Layer 5 of a small transformer language model trained on English Wikipedia (12 layers, counted from 0, width 128).
A neuron's activation on a vector x is SiLU(gate . x) times (in . x), where the dot is the dot product.

Input weights of the MLP neurons that the questions are about. A number n stands for n times 0.0022.
n3 gate: 30 -66 21 -109 -103 220 262 -29 199 -49 -71 -179 -136 22 197 47 206 -8 -19 -92 11 -116 -57 80 -113 -50 4 -128 -169 330 58 -72 -83 -132 -42 -97 -62 -176 -15 122 79 -140 -33 7 -78 91 -32 -89 -73 -93 35 128 -44 -25 -48 -89 46 33 -194 87 -91 -131 263 -114 186 -85 245 26 237 -193 -44 7 25 124 102 61 -91 -137 183 52 132 55 -157 70 -78 -73 -110 165 32 60 112 -201 79 234 -37 118 -300 -29 251 54 -99 131 -11 -96 14 -173 -137 185 153 65 -131 36 90 -154 -134 -120 132 0 43 -114 -128 29 94 88 -76 36 -117 -96
n24 gate: 64 -4 23 209 156 140 160 195 282 172 -133 -49 -112 -100 37 -4 -45 -24 168 -160 8 34 -19 101 -98 -69 85 133 11 20 -11 37 114 -121 -130 -96 178 -152 -98 251 10 -181 149 37 -48 -167 68 -115 29 38 -26 -198 -291 121 4 -15 106 142 17 101 86 -117 70 86 -12 60 -55 -162 157 48 232 168 -11 -90 -185 81 -276 109 -23 71 114 -46 -160 -229 -209 -164 78 -16 195 116 40 343 -157 34 -28 67 217 -15 -124 -118 -102 -187 24 30 134 79 -107 -81 -309 19 -172 -55 15 77 -175 -160 -34 35 65 -23 -110 -291 154 -16 121 -54 -173 87
n27 gate: 72 43 157 -106 -38 50 -62 -199 -23 -81 -52 -48 110 -35 72 117 34 107 49 -332 169 120 14 -36 -118 -7 110 -150 -172 -118 -3 156 152 -75 190 118 -68 44 14 -13 89 -219 54 -17 186 149 100 36 60 -21 58 292 58 45 212 -122 97 72 293 -195 58 -46 213 61 120 -104 -32 -87 4 -221 -25 -10 -38 121 -114 -46 -7 -134 -140 24 -111 -207 -142 125 -73 61 13 -4 7 -270 18 44 -42 111 -120 -181 103 -94 -85 -108 86 132 -40 80 -102 173 123 21 139 -137 -190 -43 -30 -194 106 -89 7 7 -35 -122 11 291 4 101 -82 -87 -174 -108
n59 gate: -11 115 12 119 206 113 29 80 -82 -27 -214 31 -310 -59 46 239 -125 91 71 -76 36 19 129 -131 -112 -54 154 -48 88 -84 -145 137 112 48 114 -261 55 -78 76 -100 151 -113 -304 290 -24 246 -31 -73 275 -24 -81 -16 60 -27 0 -16 245 65 17 -71 -19 -44 34 -132 -57 54 24 16 -25 -32 80 -156 -127 -243 173 43 57 -111 63 99 412 -21 92 140 117 44 -44 119 218 196 -12 -49 70 174 139 32 -94 180 -20 74 -158 -32 -258 -86 -39 -54 206 -158 -38 -247 8 -40 68 26 -175 -60 -164 -224 -82 8 36 -337 110 -154 -119 -184 169 -36
n79 gate: -42 -21 52 102 -21 -107 -215 117 140 57 -274 89 15 35 68 -57 19 -169 130 68 -147 -160 -80 81 60 19 -113 -192 31 -118 228 115 30 -68 47 -24 -68 -167 -207 53 -43 -150 43 34 261 53 21 216 0 -84 51 -49 208 -65 122 14 -81 14 139 35 -58 96 71 -61 -36 117 -153 54 -40 -202 -14 56 -82 -206 99 172 -254 354 105 -91 -167 -229 37 11 -94 228 36 233 99 156 58 65 38 -21 185 90 -26 24 -60 -76 0 7 146 52 105 -107 11 88 7 -119 15 -181 145 -160 -194 -213 -49 -199 21 14 18 -154 39 19 11 -70 104 -7
n116 gate: 102 127 22 -127 -54 179 27 3 -15 42 -230 104 -140 -48 187 -121 -157 -186 -113 -59 -198 9 93 -68 -26 116 -58 -134 -38 -13 98 102 191 -66 205 -109 101 -164 26 -262 -178 -96 -13 -43 13 -16 -25 60 106 -113 -6 -160 26 -29 -79 -42 -51 -86 92 49 9 -10 -199 184 33 -70 184 30 -27 7 175 10 92 101 161 -77 -100 63 -90 -25 -128 204 31 10 -86 -53 119 47 13 64 101 -13 -170 73 -244 23 10 38 -130 141 48 26 -178 80 39 130 -33 -88 181 -100 -64 -75 140 141 -91 59 29 74 161 80 -184 -10 19 -69 163 39 154 73
n166 gate: -126 -82 4 34 55 32 -115 183 194 95 -22 -253 -228 63 111 -64 -35 201 122 162 166 58 -26 4 -187 90 -52 -22 -40 23 24 -226 105 207 -18 -114 -131 -35 105 -28 -132 83 -79 -25 -50 -37 -4 224 -43 155 -72 -157 -91 69 -49 -84 105 144 61 -41 155 116 -7 102 -222 -221 188 -95 -23 61 -178 -40 4 -71 137 -140 -147 -68 26 114 -124 44 -264 -80 -183 64 106 234 -244 -88 38 -46 -246 145 -84 -11 27 15 -60 40 73 -243 31 157 136 44 -201 -119 21 -18 203 -105 135 165 78 206 -66 81 66 88 328 -18 -111 -204 172 -22 85 -42
n172 gate: 11 79 -132 63 43 -161 -212 -40 37 124 -35 202 -228 -8 168 -218 -178 4 -79 175 128 202 23 16 -246 277 -374 83 38 163 -15 157 12 111 -41 113 -126 -69 -20 -174 99 192 12 -71 -154 24 -188 64 58 -125 -107 -19 168 -142 80 0 62 -173 150 256 -355 -83 -230 283 170 69 163 -4 37 24 104 89 -210 -147 -80 -176 4 170 113 -42 267 -222 -104 80 77 -8 80 187 -15 -32 -151 20 90 -73 89 60 -135 35 -87 -23 -38 28 33 81 62 -23 120 59 8 -35 -97 -146 -4 -294 -150 -28 -47 219 -51 31 -64 -66 121 220 -40 78 52 -28
n173 gate: -3 -42 -101 -123 -14 20 -69 -28 60 102 -21 -161 -178 -49 267 -50 63 165 -4 -110 175 72 164 -134 7 67 -144 -57 123 -61 50 -92 -48 -142 64 17 90 58 -143 -63 122 243 -57 121 -29 113 -158 111 74 -21 34 73 -89 45 -86 149 233 212 -19 187 -68 -78 -84 -32 -148 -165 -196 29 -81 166 -14 -45 3 43 99 59 -268 175 105 51 -25 176 4 -193 -214 -61 -74 84 -109 -22 -113 152 -146 -31 -247 25 -69 -21 -272 135 -38 71 55 -80 136 138 97 -4 128 -42 51 -184 111 150 -32 -265 142 -45 -271 66 -86 21 14 -59 -159 160 30 39
n182 gate: 136 41 106 82 -25 81 -11 -45 298 -54 -164 -86 -28 95 -122 216 -140 -135 -59 -120 -68 190 -161 -33 -19 -82 -118 34 -61 -116 -90 -132 62 -26 -11 166 -230 164 -247 -111 -26 -94 -146 88 -76 30 58 0 16 4 32 -106 -53 123 117 -44 128 -68 -40 0 72 -11 152 109 -46 -11 -71 102 115 -53 38 -149 -137 15 61 51 260 -172 -77 -21 -56 197 145 183 -164 -359 167 -46 -97 88 -23 -206 -51 4 -107 -15 -88 -40 267 292 292 -138 -15 4 99 -25 38 41 28 -161 53 279 -18 98 -126 67 124 103 172 -44 -120 -231 70 179 -197 -33 -49 4
n198 gate: 153 111 -84 -39 -7 111 114 -32 121 -148 111 -162 -152 70 -76 -221 -108 -211 -259 108 -126 168 151 89 -100 26 152 75 162 39 163 223 67 129 -71 37 -163 132 -79 7 -43 50 -90 105 201 32 -42 -148 -97 35 62 209 -260 -222 72 -133 -142 -47 -105 -146 3 -104 -193 61 29 -152 -79 98 -44 -36 -61 -52 -28 0 69 -134 174 -123 25 48 0 100 -101 122 84 -75 -98 209 0 -15 -26 -37 -172 145 -66 -51 -129 112 78 7 24 21 -88 59 278 -52 51 64 -20 -91 84 -32 -27 -74 36 21 196 28 319 136 32 -77 236 -90 -142 -161 -104 101
n214 gate: -41 -140 -156 64 -144 -103 -136 -102 92 147 203 36 -20 -119 -56 -268 -75 195 -167 262 -34 15 -4 181 64 -12 -41 -110 51 -11 -4 87 16 57 57 215 -157 4 156 25 0 -57 110 36 -54 -151 -73 -199 -119 67 230 96 103 183 -111 -207 189 -237 -193 -154 131 42 -126 -68 -143 29 -19 -146 -74 -19 69 -240 -7 -8 -22 224 -18 -110 -168 65 80 4 20 149 63 23 -24 -120 -36 -128 155 116 71 66 -66 -42 148 141 4 211 -264 166 -43 225 -134 84 -111 -64 -4 52 302 -132 -72 64 90 -204 -59 -33 108 0 -61 130 131 -119 192 -130 235 176
n231 gate: -13 -4 -14 127 -38 181 -245 331 -107 -15 -59 -175 53 -91 -11 -167 -22 -4 -123 -96 -158 257 -63 131 -203 112 -4 4 -413 -72 -143 141 144 254 -159 -64 125 172 14 43 129 25 -114 145 -171 -195 28 -61 -134 140 24 3 119 107 32 -49 -126 -11 -12 39 192 -61 27 111 15 117 -196 -40 -107 -69 -11 28 -165 110 141 -11 31 42 274 -58 0 -15 -127 -110 -59 25 -6 26 7 -33 15 -15 98 100 36 0 -136 119 -138 59 100 18 66 28 -109 -238 -11 -21 10 235 69 -50 -10 17 7 -160 -160 77 80 56 97 -46 239 60 64 -84 30 -72
n249 gate: -69 171 116 23 108 -147 -207 -76 -21 -64 -22 179 24 -82 -16 -8 99 118 4 19 31 47 -142 98 -103 -238 -34 84 4 -107 -7 12 -134 233 51 -40 161 -58 244 -166 262 -207 11 -54 -43 -303 210 31 231 19 81 178 -77 0 287 -48 36 -169 45 19 -95 30 137 -141 -128 -125 149 247 -78 -108 -54 111 -128 57 -26 41 -65 -82 -86 109 145 -4 -24 45 -67 229 -31 19 -204 -23 -156 -51 -216 -52 39 123 125 -149 174 -152 -110 110 -102 141 30 203 -15 -113 -159 -243 70 -144 83 25 -42 -212 119 120 30 63 -31 -86 233 95 45 26 -147 -261
n305 gate: 24 89 153 133 25 46 -103 -148 66 -3 134 100 -218 -80 -264 70 -66 376 199 -183 0 -43 18 207 -242 -54 -11 -7 97 -37 17 213 -174 -75 102 18 -59 -171 34 55 0 109 37 0 125 96 123 68 31 -62 75 65 -22 -54 -26 -7 -66 11 -24 37 -111 30 67 190 118 335 41 -249 -12 38 214 138 -50 -15 -25 -414 -4 -136 -51 -181 -15 -264 -180 123 109 -164 -88 122 -53 80 -244 106 58 58 -198 -34 8 -62 196 51 -90 145 -76 152 -44 -86 -45 -26 -92 91 -46 -130 11 -38 -107 -256 -73 -40 -215 -11 15 172 -33 105 41 120 31 -101
n3 in: 29 -97 127 82 -14 71 136 -54 101 82 140 -66 253 0 133 -147 -139 97 -200 122 -123 121 -169 -18 -86 -150 4 97 -149 -25 3 -131 22 137 48 61 -27 -55 -72 -57 25 130 187 -234 59 154 -77 -44 8 -96 -159 140 -156 -59 156 -158 -94 40 31 -54 21 -93 78 -4 114 66 -227 -164 -248 -248 -54 -176 118 -136 371 32 220 262 -42 -92 -43 -19 -60 96 140 58 -147 33 -217 -4 44 125 60 91 -55 -164 33 -281 39 -172 -118 -68 7 -42 67 129 -127 4 -7 -32 151 14 99 105 54 -125 -7 46 4 126 -134 -53 28 116 -18 134 -122 112
n24 in: 98 162 -25 272 -38 -28 101 111 -56 -47 -217 -140 -87 -197 -104 286 -94 345 36 -86 -60 185 122 77 30 -188 131 -17 -58 120 179 245 360 82 -61 -158 32 -228 -163 8 103 43 103 40 131 -68 -71 -30 371 -156 -103 238 -52 -29 194 -155 -138 -87 -60 -98 21 -39 8 95 9 -149 -64 -30 93 26 -224 -188 149 -34 -17 -30 -45 179 143 -65 -210 60 -72 105 -113 21 94 162 99 -18 -228 87 -210 145 48 -4 -141 168 51 -247 -257 60 -277 -54 147 104 329 -187 -208 25 92 -120 49 68 -98 38 -105 -307 25 -117 138 -97 -165 98 -102 21 -121 268
n27 in: 14 69 -19 23 -75 192 -12 -54 206 -94 105 -115 -53 -98 45 4 -8 24 149 42 116 18 -248 111 54 168 8 123 15 69 86 108 76 -62 179 44 -265 94 332 147 -152 66 185 -116 157 -57 -63 4 176 79 -37 22 -197 -19 -93 -98 -92 54 -266 -76 70 12 171 146 70 152 -319 -90 -178 55 27 -49 -37 54 -89 19 -154 8 -94 154 12 -215 117 12 -37 146 3 -43 18 -59 -67 282 0 -160 161 -128 55 -49 141 45 0 -77 -110 -90 121 30 -54 50 -172 173 28 11 -47 58 38 -77 -173 230 -124 -26 293 102 -273 -116 -390 -34 -170 -244
n59 in: 66 -12 -126 -68 -20 -114 199 241 186 75 -130 144 9 -162 -201 -56 -25 -108 -220 -12 -239 -23 47 -108 -129 122 -52 52 -78 -113 -173 59 -50 174 142 241 -30 -107 28 75 -97 -130 230 -152 -82 -20 176 41 164 -246 4 8 -110 148 28 138 25 16 118 -48 -179 105 -122 -142 29 265 -44 -41 -4 -168 126 -303 -31 -44 -148 24 -23 73 67 -138 -24 -61 -114 155 -39 -85 -40 -95 8 -157 83 346 51 20 -82 241 25 166 -48 98 27 -285 0 -189 163 -129 126 248 131 198 -21 133 118 -125 68 189 -126 -167 -40 205 85 -162 -179 13 205 273 45 -106
n79 in: -111 -52 20 76 27 -95 -228 52 75 -12 44 87 192 -170 59 -131 4 -50 55 28 294 0 -17 76 -94 -47 34 -132 -57 -38 152 58 18 38 -53 56 -133 89 -136 16 105 84 -157 -72 244 -73 3 112 40 -150 -54 190 -77 -37 -45 10 -29 -49 -23 -97 -207 45 158 -7 -191 -84 -289 166 -147 -7 -91 68 87 145 181 -161 159 141 -68 63 -216 -224 -40 -52 -139 -21 111 36 63 124 -82 -43 -71 77 64 193 114 34 -145 75 -64 42 121 264 -79 -27 60 251 -195 -116 -11 0 92 98 214 42 -27 -48 24 -17 -91 -238 -51 -112 -17 143 137 -147
n116 in: -95 -262 -14 -150 130 -105 144 50 14 49 175 -156 -15 -152 -145 -136 -53 -52 -19 199 -315 -35 -113 7 58 -105 -18 -40 59 14 198 180 49 -69 3 167 -241 -100 -22 -77 127 -116 -14 41 81 -75 45 -171 -71 191 -21 88 47 -31 -145 -84 -41 153 -55 -11 146 -148 219 0 -231 307 47 7 215 -69 7 -151 215 -25 -73 199 86 73 53 185 -51 -101 -106 35 -32 32 30 -244 314 22 -137 -70 46 -42 151 95 -7 53 -47 -193 -63 -97 81 -109 18 206 -168 54 -178 50 85 -4 27 -44 -11 -14 49 18 28 -60 -101 159 -18 184 -115 67 27 -7
n166 in: 80 80 270 123 -148 98 217 135 11 -121 89 35 17 -20 67 350 58 78 4 -96 181 84 -31 143 84 83 28 84 0 112 -263 -83 108 28 -204 30 -203 -65 -80 163 10 145 -160 -158 203 270 89 -157 104 -90 -96 62 265 -39 32 191 -133 -141 -13 -55 -169 -40 4 -228 -20 -116 -172 -117 -107 -93 -173 350 -200 95 -115 -153 -65 43 -196 -95 -88 120 -163 178 151 112 -69 -102 84 102 -61 24 -82 154 -16 -73 45 0 -32 -27 96 12 -176 62 -63 -66 85 -245 99 -172 41 175 -72 -250 28 8 -168 -67 -141 -237 -176 70 165 196 71 62 116 -24
n172 in: -241 47 -322 -17 234 20 -452 77 32 -18 46 350 -118 138 -226 115 40 -313 0 278 103 -156 -80 -106 26 285 -25 115 74 -9 -235 0 75 -287 -162 174 -63 118 51 -115 66 0 -133 -28 -240 124 -157 -52 -254 223 16 -75 103 -137 177 317 151 182 37 34 70 -34 49 51 157 -95 -68 -35 93 22 13 113 70 38 -276 -46 126 247 -76 -69 77 32 -22 -141 29 -159 43 44 -61 48 -53 175 -84 75 127 195 -127 -79 -81 113 -153 -64 -79 -50 -101 -8 -138 55 -126 59 92 -107 -61 8 -110 21 217 38 -276 -25 313 -126 181 -49 187 54 -32 82
n173 in: -142 -155 227 334 -109 184 -19 50 -54 -24 25 -83 -112 -46 -4 -54 64 41 61 -105 -33 118 -11 183 235 41 18 173 -56 -18 -131 68 71 87 -99 21 77 -41 109 168 -6 -269 127 -51 -29 61 154 -164 15 103 174 88 -7 45 -142 -212 23 33 -8 -39 -31 170 182 11 88 -45 130 -121 -97 -139 207 -124 42 -11 192 18 -62 74 85 -28 -138 256 -8 -154 63 -4 -99 -193 -3 -81 11 -166 28 -420 196 4 119 -39 -101 -116 -196 -119 0 88 -21 7 -153 183 3 121 -100 -22 137 -159 -4 -281 110 -85 46 -49 -116 0 46 -68 47 42 -41 -73
n182 in: 89 36 -4 145 -242 -23 200 129 -377 -196 154 -70 -203 32 26 -125 55 92 -170 -45 94 206 68 -40 45 178 76 -41 180 -155 -159 -55 -51 -20 -112 12 -215 -54 29 -38 -203 258 16 4 -4 65 -35 250 -47 -56 125 194 -74 -24 110 -79 110 -53 88 149 -8 49 -19 -110 223 0 -33 -194 -146 -119 0 59 164 186 137 -204 39 291 -12 -54 90 -122 -183 199 111 41 -67 -112 -370 -104 -75 141 -107 149 120 177 -171 91 -12 -166 169 36 -54 -28 -48 122 -94 -205 -174 24 -37 20 123 331 -97 -20 87 -100 191 55 -196 -108 228 -115 24 83 -137 -70
n198 in: 250 222 -22 -228 -72 290 -141 -48 17 53 36 -39 -47 -51 4 -18 -43 -103 113 156 19 -71 -73 -37 -41 -170 114 -200 32 67 79 100 -89 41 21 -14 205 -160 11 3 38 -34 201 63 174 -129 -32 -90 -116 -69 107 246 -97 25 -138 83 66 34 52 147 25 -171 158 22 102 147 156 -49 -115 19 26 22 75 78 -64 -26 28 32 -40 -57 41 -48 90 -4 166 -97 189 -335 39 68 301 -57 -142 -111 -216 218 -263 -229 92 43 29 -259 19 -170 91 -25 150 66 7 -4 -114 -41 -77 -118 -255 -55 -65 55 -109 -224 75 22 154 12 244 80 -126 -101
n214 in: -54 -38 140 -92 135 -16 -189 285 -59 85 151 162 143 292 111 59 -83 204 -75 25 46 -44 -148 -42 138 -114 150 -29 89 -25 -227 -39 -26 -206 132 -4 107 301 -59 59 210 -271 -358 -16 -283 -272 -102 -102 0 -95 77 -152 68 -232 292 258 -162 64 -191 92 -36 46 32 152 111 -12 -101 -47 26 -30 144 -53 206 -377 -146 -95 -32 175 74 -156 -118 -325 22 -76 45 -202 11 -65 89 47 -4 -21 37 224 99 -132 -30 -12 88 -57 41 88 82 107 -8 61 195 100 -44 21 99 -25 222 -311 -113 -33 136 17 -165 -94 -156 -119 62 31 180 45 -24 -55
n231 in: -112 -161 106 15 117 -91 -71 46 18 69 15 -171 115 151 -69 -50 -238 163 109 -166 -171 -37 34 84 58 233 -107 143 -52 15 -262 88 -64 -131 113 -153 -70 328 -112 -140 -80 186 147 11 165 0 34 164 -89 68 -331 83 117 -187 54 -151 -12 -35 167 172 100 -39 113 -77 51 75 -224 43 48 -12 35 -26 171 227 -67 53 -48 -219 -30 162 -100 8 -20 -66 -94 -85 -81 158 -310 -158 40 -98 83 -67 -4 12 107 -45 150 -45 -19 -192 -44 154 95 202 -27 153 -11 -223 43 15 212 11 -192 50 26 -72 -45 177 -105 -121 160 -278 -84 -91 199 78
n249 in: 17 -69 110 104 46 48 -334 25 85 -3 -42 -52 96 -174 -27 76 -49 -34 23 -76 47 209 -11 -303 -163 223 14 -58 -31 -222 216 286 -94 -102 223 -69 250 -41 11 88 131 -22 -98 -92 -7 83 151 -110 15 29 -42 21 -84 -116 -36 -322 15 40 -24 144 -171 -87 -106 -138 -325 74 80 -73 213 206 -299 39 -66 235 -63 4 7 151 -7 -59 167 -35 87 100 28 22 -53 19 -3 -122 -115 0 64 -137 -15 -48 -26 25 238 28 -228 79 134 110 142 -32 7 58 221 -4 33 4 -89 20 -68 -47 -113 -46 67 145 7 -114 4 -15 108 -28 37 -4
n305 in: 131 -57 128 17 -264 41 -99 -122 -57 -18 -38 -261 -60 47 9 -265 -137 -63 0 -486 110 113 77 -26 -105 -178 -95 -192 -55 184 134 -50 18 -57 120 54 -116 -277 39 -69 -158 97 79 4 98 -61 13 88 182 34 265 294 35 25 79 51 0 203 0 173 -134 -284 -116 -39 -129 101 171 159 -27 190 9 -196 -286 -174 -63 -26 196 103 -56 -104 -114 -99 27 -47 -89 -22 -40 58 0 192 76 -129 103 -47 9 -22 188 94 400 -94 -443 152 345 -145 202 -72 35 -91 162 77 214 -131 -174 41 208 -44 68 0 -154 124 171 -111 34 68 -109 -145 -21 48

Each question shows a token from some text and the vector x that enters the MLP there. A number n stands for n times 0.012.

"ter": -166 -32 104 0 -152 116 194 75 65 -255 -7 81 35 19 -5 -78 51 36 4 10 99 -98 17 -270 35 -76 -83 -2 -13 51 -37 -46 10 -13 66 13 -16 208 24 15 115 -23 76 -66 -5 29 129 0 -103 -60 -69 149 116 16 -88 96 -184 87 -15 -40 -50 -20 20 -1 25 -32 38 -161 19 19 -156 6 79 -131 43 -23 -133 -59 7 51 -66 -44 121 -97 -11 148 148 -24 -17 118 26 -27 44 14 9 -77 11 1 34 29 -40 2 -4 -53 30 43 29 5 -96 -99 9 18 -133 91 -97 25 1 -26 77 5 167 73 12 -27 187 -71 -49 -94
The neuron with the highest activation: n166

" one": 131 -3 35 28 100 114 151 -47 -46 -72 104 65 12 -186 122 -153 29 0 0 7 -32 60 75 -43 78 0 -61 -35 17 -26 -149 -88 -12 -100 21 -94 -56 26 8 132 314 -46 -55 -93 -78 126 -4 103 -38 -46 -135 -24 84 84 -141 195 52 44 68 -57 30 54 -20 39 18 -43 -124 -36 -90 25 -129 60 84 58 27 30 85 6 -105 62 -19 -12 -78 -53 23 -18 320 63 35 8 22 23 10 -155 29 20 -33 58 59 33 -79 5 9 -77 67 13 2 -38 -71 -21 -134 -50 -108 -98 -33 -6 -41 -62 21 18 186 -96 -62 31 -32 -15 -114 -46
The neuron with the highest activation: n27

"ob": 20 -162 41 19 67 26 18 130 62 -215 -45 13 -41 79 70 61 -40 81 101 1 31 44 7 -180 57 -43 -51 25 -27 14 -225 8 42 16 -26 35 124 30 -74 144 171 -13 42 -62 -67 -21 68 -32 76 -5 30 -181 226 46 -99 37 -70 -23 24 -13 -169 -6 99 -37 15 -15 49 -172 -117 108 -75 -102 189 -25 94 24 -21 -36 111 22 -45 -38 67 -42 12 43 120 -107 -84 -29 69 12 28 -146 -12 -24 227 27 56 -82 -105 41 -84 -53 1 -41 -120 -9 -81 -21 -3 -71 -160 74 -34 109 -57 -11 31 99 129 -25 15 73 74 -52 -21 -61
Which three neurons fire most, strongest first? n166, n24, n59

"in": 69 -38 -69 -83 -95 39 123 12 160 -126 -79 -7 2 -150 -71 -60 72 -23 -25 -29 15 -66 184 -138 67 -53 22 89 100 -100 -119 102 -2 -48 94 -40 -29 106 -114 86 45 -18 -47 -76 3 6 89 -139 -151 -17 -47 -114 136 35 -118 51 77 -177 -58 -47 -135 56 -62 -7 -3 53 -52 104 5 -144 83 -31 137 67 214 6 30 94 -97 37 139 112 49 -67 112 0 145 -126 1 -61 -9 -120 126 43 -46 10 46 77 31 -37 19 89 29 68 -84 8 -96 -42 -20 -34 23 -56 -134 -94 0 198 9 50 43 14 92 -112 64 -72 76 -37 -9 17
The neuron with the highest activation: n59

" of": 194 -51 80 -41 31 94 101 -45 78 -152 7 -87 -21 50 -1 -148 -33 -38 -68 -20 -10 82 41 -21 72 -76 74 24 -93 -7 -322 23 73 -154 70 -56 -35 -22 30 43 394 -22 -41 -169 98 5 23 36 -7 23 11 24 55 -75 -141 150 -10 -6 34 19 -57 136 -19 27 60 -56 -95 3 -2 -36 -7 -64 118 16 98 -20 9 -25 -4 66 12 -33 -9 -60 8 30 150 19 -77 0 42 -81 -43 -167 79 12 9 46 117 10 -34 -3 32 18 41 -24 -66 -53 -139 139 34 17 -123 -35 -31 -11 -79 -71 96 95 117 26 -108 57 -80 54 -74 -76
Which neuron fires most, and how strongly? n27, at about 3.5

"ome": 62 -106 54 -86 -37 -8 9 -2 -5 -297 47 85 112 -9 -52 -116 10 -6 -143 -57 -106 -5 127 -33 58 -102 0 87 -21 12 -53 -57 -41 -72 -113 -7 184 98 36 112 186 108 -73 42 11 52 110 -70 78 4 50 -7 129 -35 -92 74 -87 -19 -84 -52 -45 52 -81 -134 -26 28 45 -17 -106 42 17 -12 9 -38 82 -3 -2 -47 -34 21 40 -43 -6 11 47 29 419 7 -180 21 4 -11 103 -91 -6 2 48 -120 94 -82 153 -131 61 6 79 41 -47 100 -14 -33 -19 39 -131 90 36 -8 -37 -31 35 56 19 -34 -69 -23 -67 14 -77 64
The neuron with the highest activation: n182

"ic": 136 -95 -33 -45 36 -7 54 7 23 -230 -62 -38 -34 68 -47 -43 54 30 -130 25 -99 -86 189 -49 80 -101 -51 170 -9 15 -85 71 -57 -142 51 -16 80 -77 -58 125 252 82 -14 -94 74 -3 12 -13 29 -20 29 44 42 25 -88 146 15 -17 -37 -45 44 -66 -83 -32 -31 43 93 62 -2 -63 82 -76 4 -28 -3 -107 -71 -48 28 149 81 63 27 -16 72 -73 349 -44 -135 92 -30 16 10 -133 59 77 -31 -29 198 50 -42 -110 56 -57 60 19 -58 24 -108 92 -25 1 -190 -33 -11 32 -105 -66 23 90 77 -35 -58 35 -30 13 -53 -77
The two highest activations, in order: n59, n198

"er": 213 63 30 -13 -24 -17 97 76 40 -226 -17 -44 -99 17 4 -9 84 82 -196 -8 -83 -49 155 -154 99 -85 -37 101 -43 -52 -62 93 88 -64 38 2 6 55 -42 18 249 -158 90 -124 135 44 45 88 -55 -79 29 9 119 -86 -54 -6 -130 -83 29 21 52 -32 19 79 -21 -30 54 -10 -77 -56 -25 -44 62 -132 131 28 -157 -13 -78 2 -4 124 6 -44 86 -93 233 -55 -123 70 -24 -74 67 -75 29 10 18 90 91 -85 -25 -73 109 -7 28 56 -26 68 -42 13 -28 -148 -108 -8 -52 63 -126 -9 53 -75 149 -31 -47 -26 114 51 8 1
Which three neurons fire most, strongest first? n198, n116, n172

"ated": 107 -22 -83 -123 -40 29 233 -21 0 -171 71 -48 -41 -102 68 4 0 -16 68 -70 -108 -15 16 77 54 -107 61 127 -96 -14 -260 17 101 -62 47 -90 17 6 -57 40 230 -56 115 -115 12 -48 -43 -9 -57 -79 -31 -42 89 21 -134 116 76 -16 133 -94 35 60 -72 98 -54 5 13 38 1 -1 -55 16 -40 -4 65 51 114 30 -16 50 129 -36 84 -108 87 5 230 -159 -183 73 62 -32 -42 -107 -70 -85 59 16 104 -131 1 -122 34 -18 87 -67 -37 75 -58 69 69 7 -88 -2 44 33 93 -94 148 -64 -31 32 37 24 -73 -14 -80 99
Which three neurons fire most, strongest first? n249, n198, n214

"ist": 166 -52 -47 -63 54 -10 95 -19 74 -97 -16 -19 -26 11 -8 -10 -88 109 -27 79 36 71 198 -75 29 -65 24 -3 -47 -63 -99 -45 90 -45 59 -140 -40 -150 33 21 304 16 -17 -229 4 36 9 28 -1 -117 -105 -92 4 -120 -187 108 -32 77 -31 66 -9 -27 -97 19 1 -92 -2 -63 -69 -50 -105 -133 104 62 54 -145 41 -7 -57 30 89 18 105 -55 87 3 190 -5 -67 -36 86 43 81 -207 -5 49 32 57 61 -20 -12 51 32 -35 87 139 -51 -20 17 140 -15 -16 -176 38 -54 48 2 -121 57 133 124 -7 51 50 28 -118 17 32
The neuron with the highest activation: n59

"==": 145 -152 45 -49 46 157 15 27 50 -28 -30 -66 -56 20 -20 -71 4 -67 -86 -10 41 109 90 -91 181 -32 8 1 -47 -122 -74 -62 15 -97 -25 8 -27 -17 -49 62 253 9 34 -99 9 170 -15 -41 -157 19 -11 169 202 -40 -93 141 26 24 65 -57 -63 96 -7 27 27 -186 -52 -3 23 14 15 -29 18 47 -17 -140 -24 3 2 44 27 -61 -23 -68 48 -43 185 42 -37 -12 130 -34 -16 -116 36 -85 103 44 165 -48 10 -43 -17 0 -85 -39 -101 -122 -158 103 -45 14 -90 138 -16 82 120 -134 68 128 132 -44 -17 60 -100 14 -121 -120
The neuron with the highest activation: n182

"i": 203 -118 -18 -24 18 -80 14 -62 6 -215 -7 17 -38 -52 33 -114 -33 61 -225 -9 -159 16 142 -30 9 -91 12 30 -42 64 -17 48 -1 -88 38 -30 66 17 -51 74 143 73 -68 -200 70 68 47 -51 30 -63 23 1 49 -98 -114 46 -3 -57 -45 -19 14 -38 -101 40 7 -22 71 -10 -31 -78 86 24 163 -9 -4 15 -69 -54 -11 127 -11 -9 37 -70 -17 133 392 53 -85 94 -83 -9 74 -144 10 55 -35 -11 48 -4 -86 -46 61 43 51 94 -15 -3 -161 144 -32 43 -134 44 -24 27 -12 -118 112 40 193 8 -23 -51 54 20 22 10
Which three neurons fire most, strongest first? n116, n198, n166

" subsequ": 50 27 -38 -174 37 17 62 71 8 -160 31 65 -58 -31 62 -37 -3 18 -200 178 -7 99 39 44 19 -22 -44 -49 49 -40 -78 -27 39 3 160 -106 73 25 -135 -8 105 -9 73 -21 87 137 62 -24 -39 -107 -24 57 112 68 -208 37 -21 101 -58 -16 27 -20 69 -74 -42 25 -79 -1 -27 -91 -36 -55 129 168 -16 -68 17 -83 -70 123 84 -181 76 -56 24 -62 205 20 31 83 53 -66 -3 -69 -5 -37 -11 108 0 -120 39 59 -95 21 -190 78 -81 -65 -87 93 -130 47 -108 35 -138 -13 121 -94 185 -16 108 114 90 35 -73 -96 -18 -60
The neuron with the highest activation: n198

" f": 55 -2 54 -110 96 162 52 -57 60 -138 7 91 -74 -21 -45 -65 -7 -37 69 128 -51 107 86 -44 184 -31 -25 90 15 5 -18 3 24 -61 174 -111 38 18 134 -60 215 40 -38 -216 -28 -109 50 58 -107 66 31 32 90 104 -126 150 67 10 8 -35 -5 -23 -65 -5 17 -2 -97 -51 -11 2 -68 -67 169 2 21 -67 -121 -64 -105 -11 1 -11 52 -58 40 41 218 26 -19 -4 55 -82 -40 -201 72 64 62 22 124 29 -104 -3 26 -36 -58 17 -38 -117 -89 74 -38 86 -132 2 -130 -40 -20 -124 99 3 190 -26 36 -20 -118 4 -64 -172
Which neuron fires most, and how strongly? n249, at about 2.7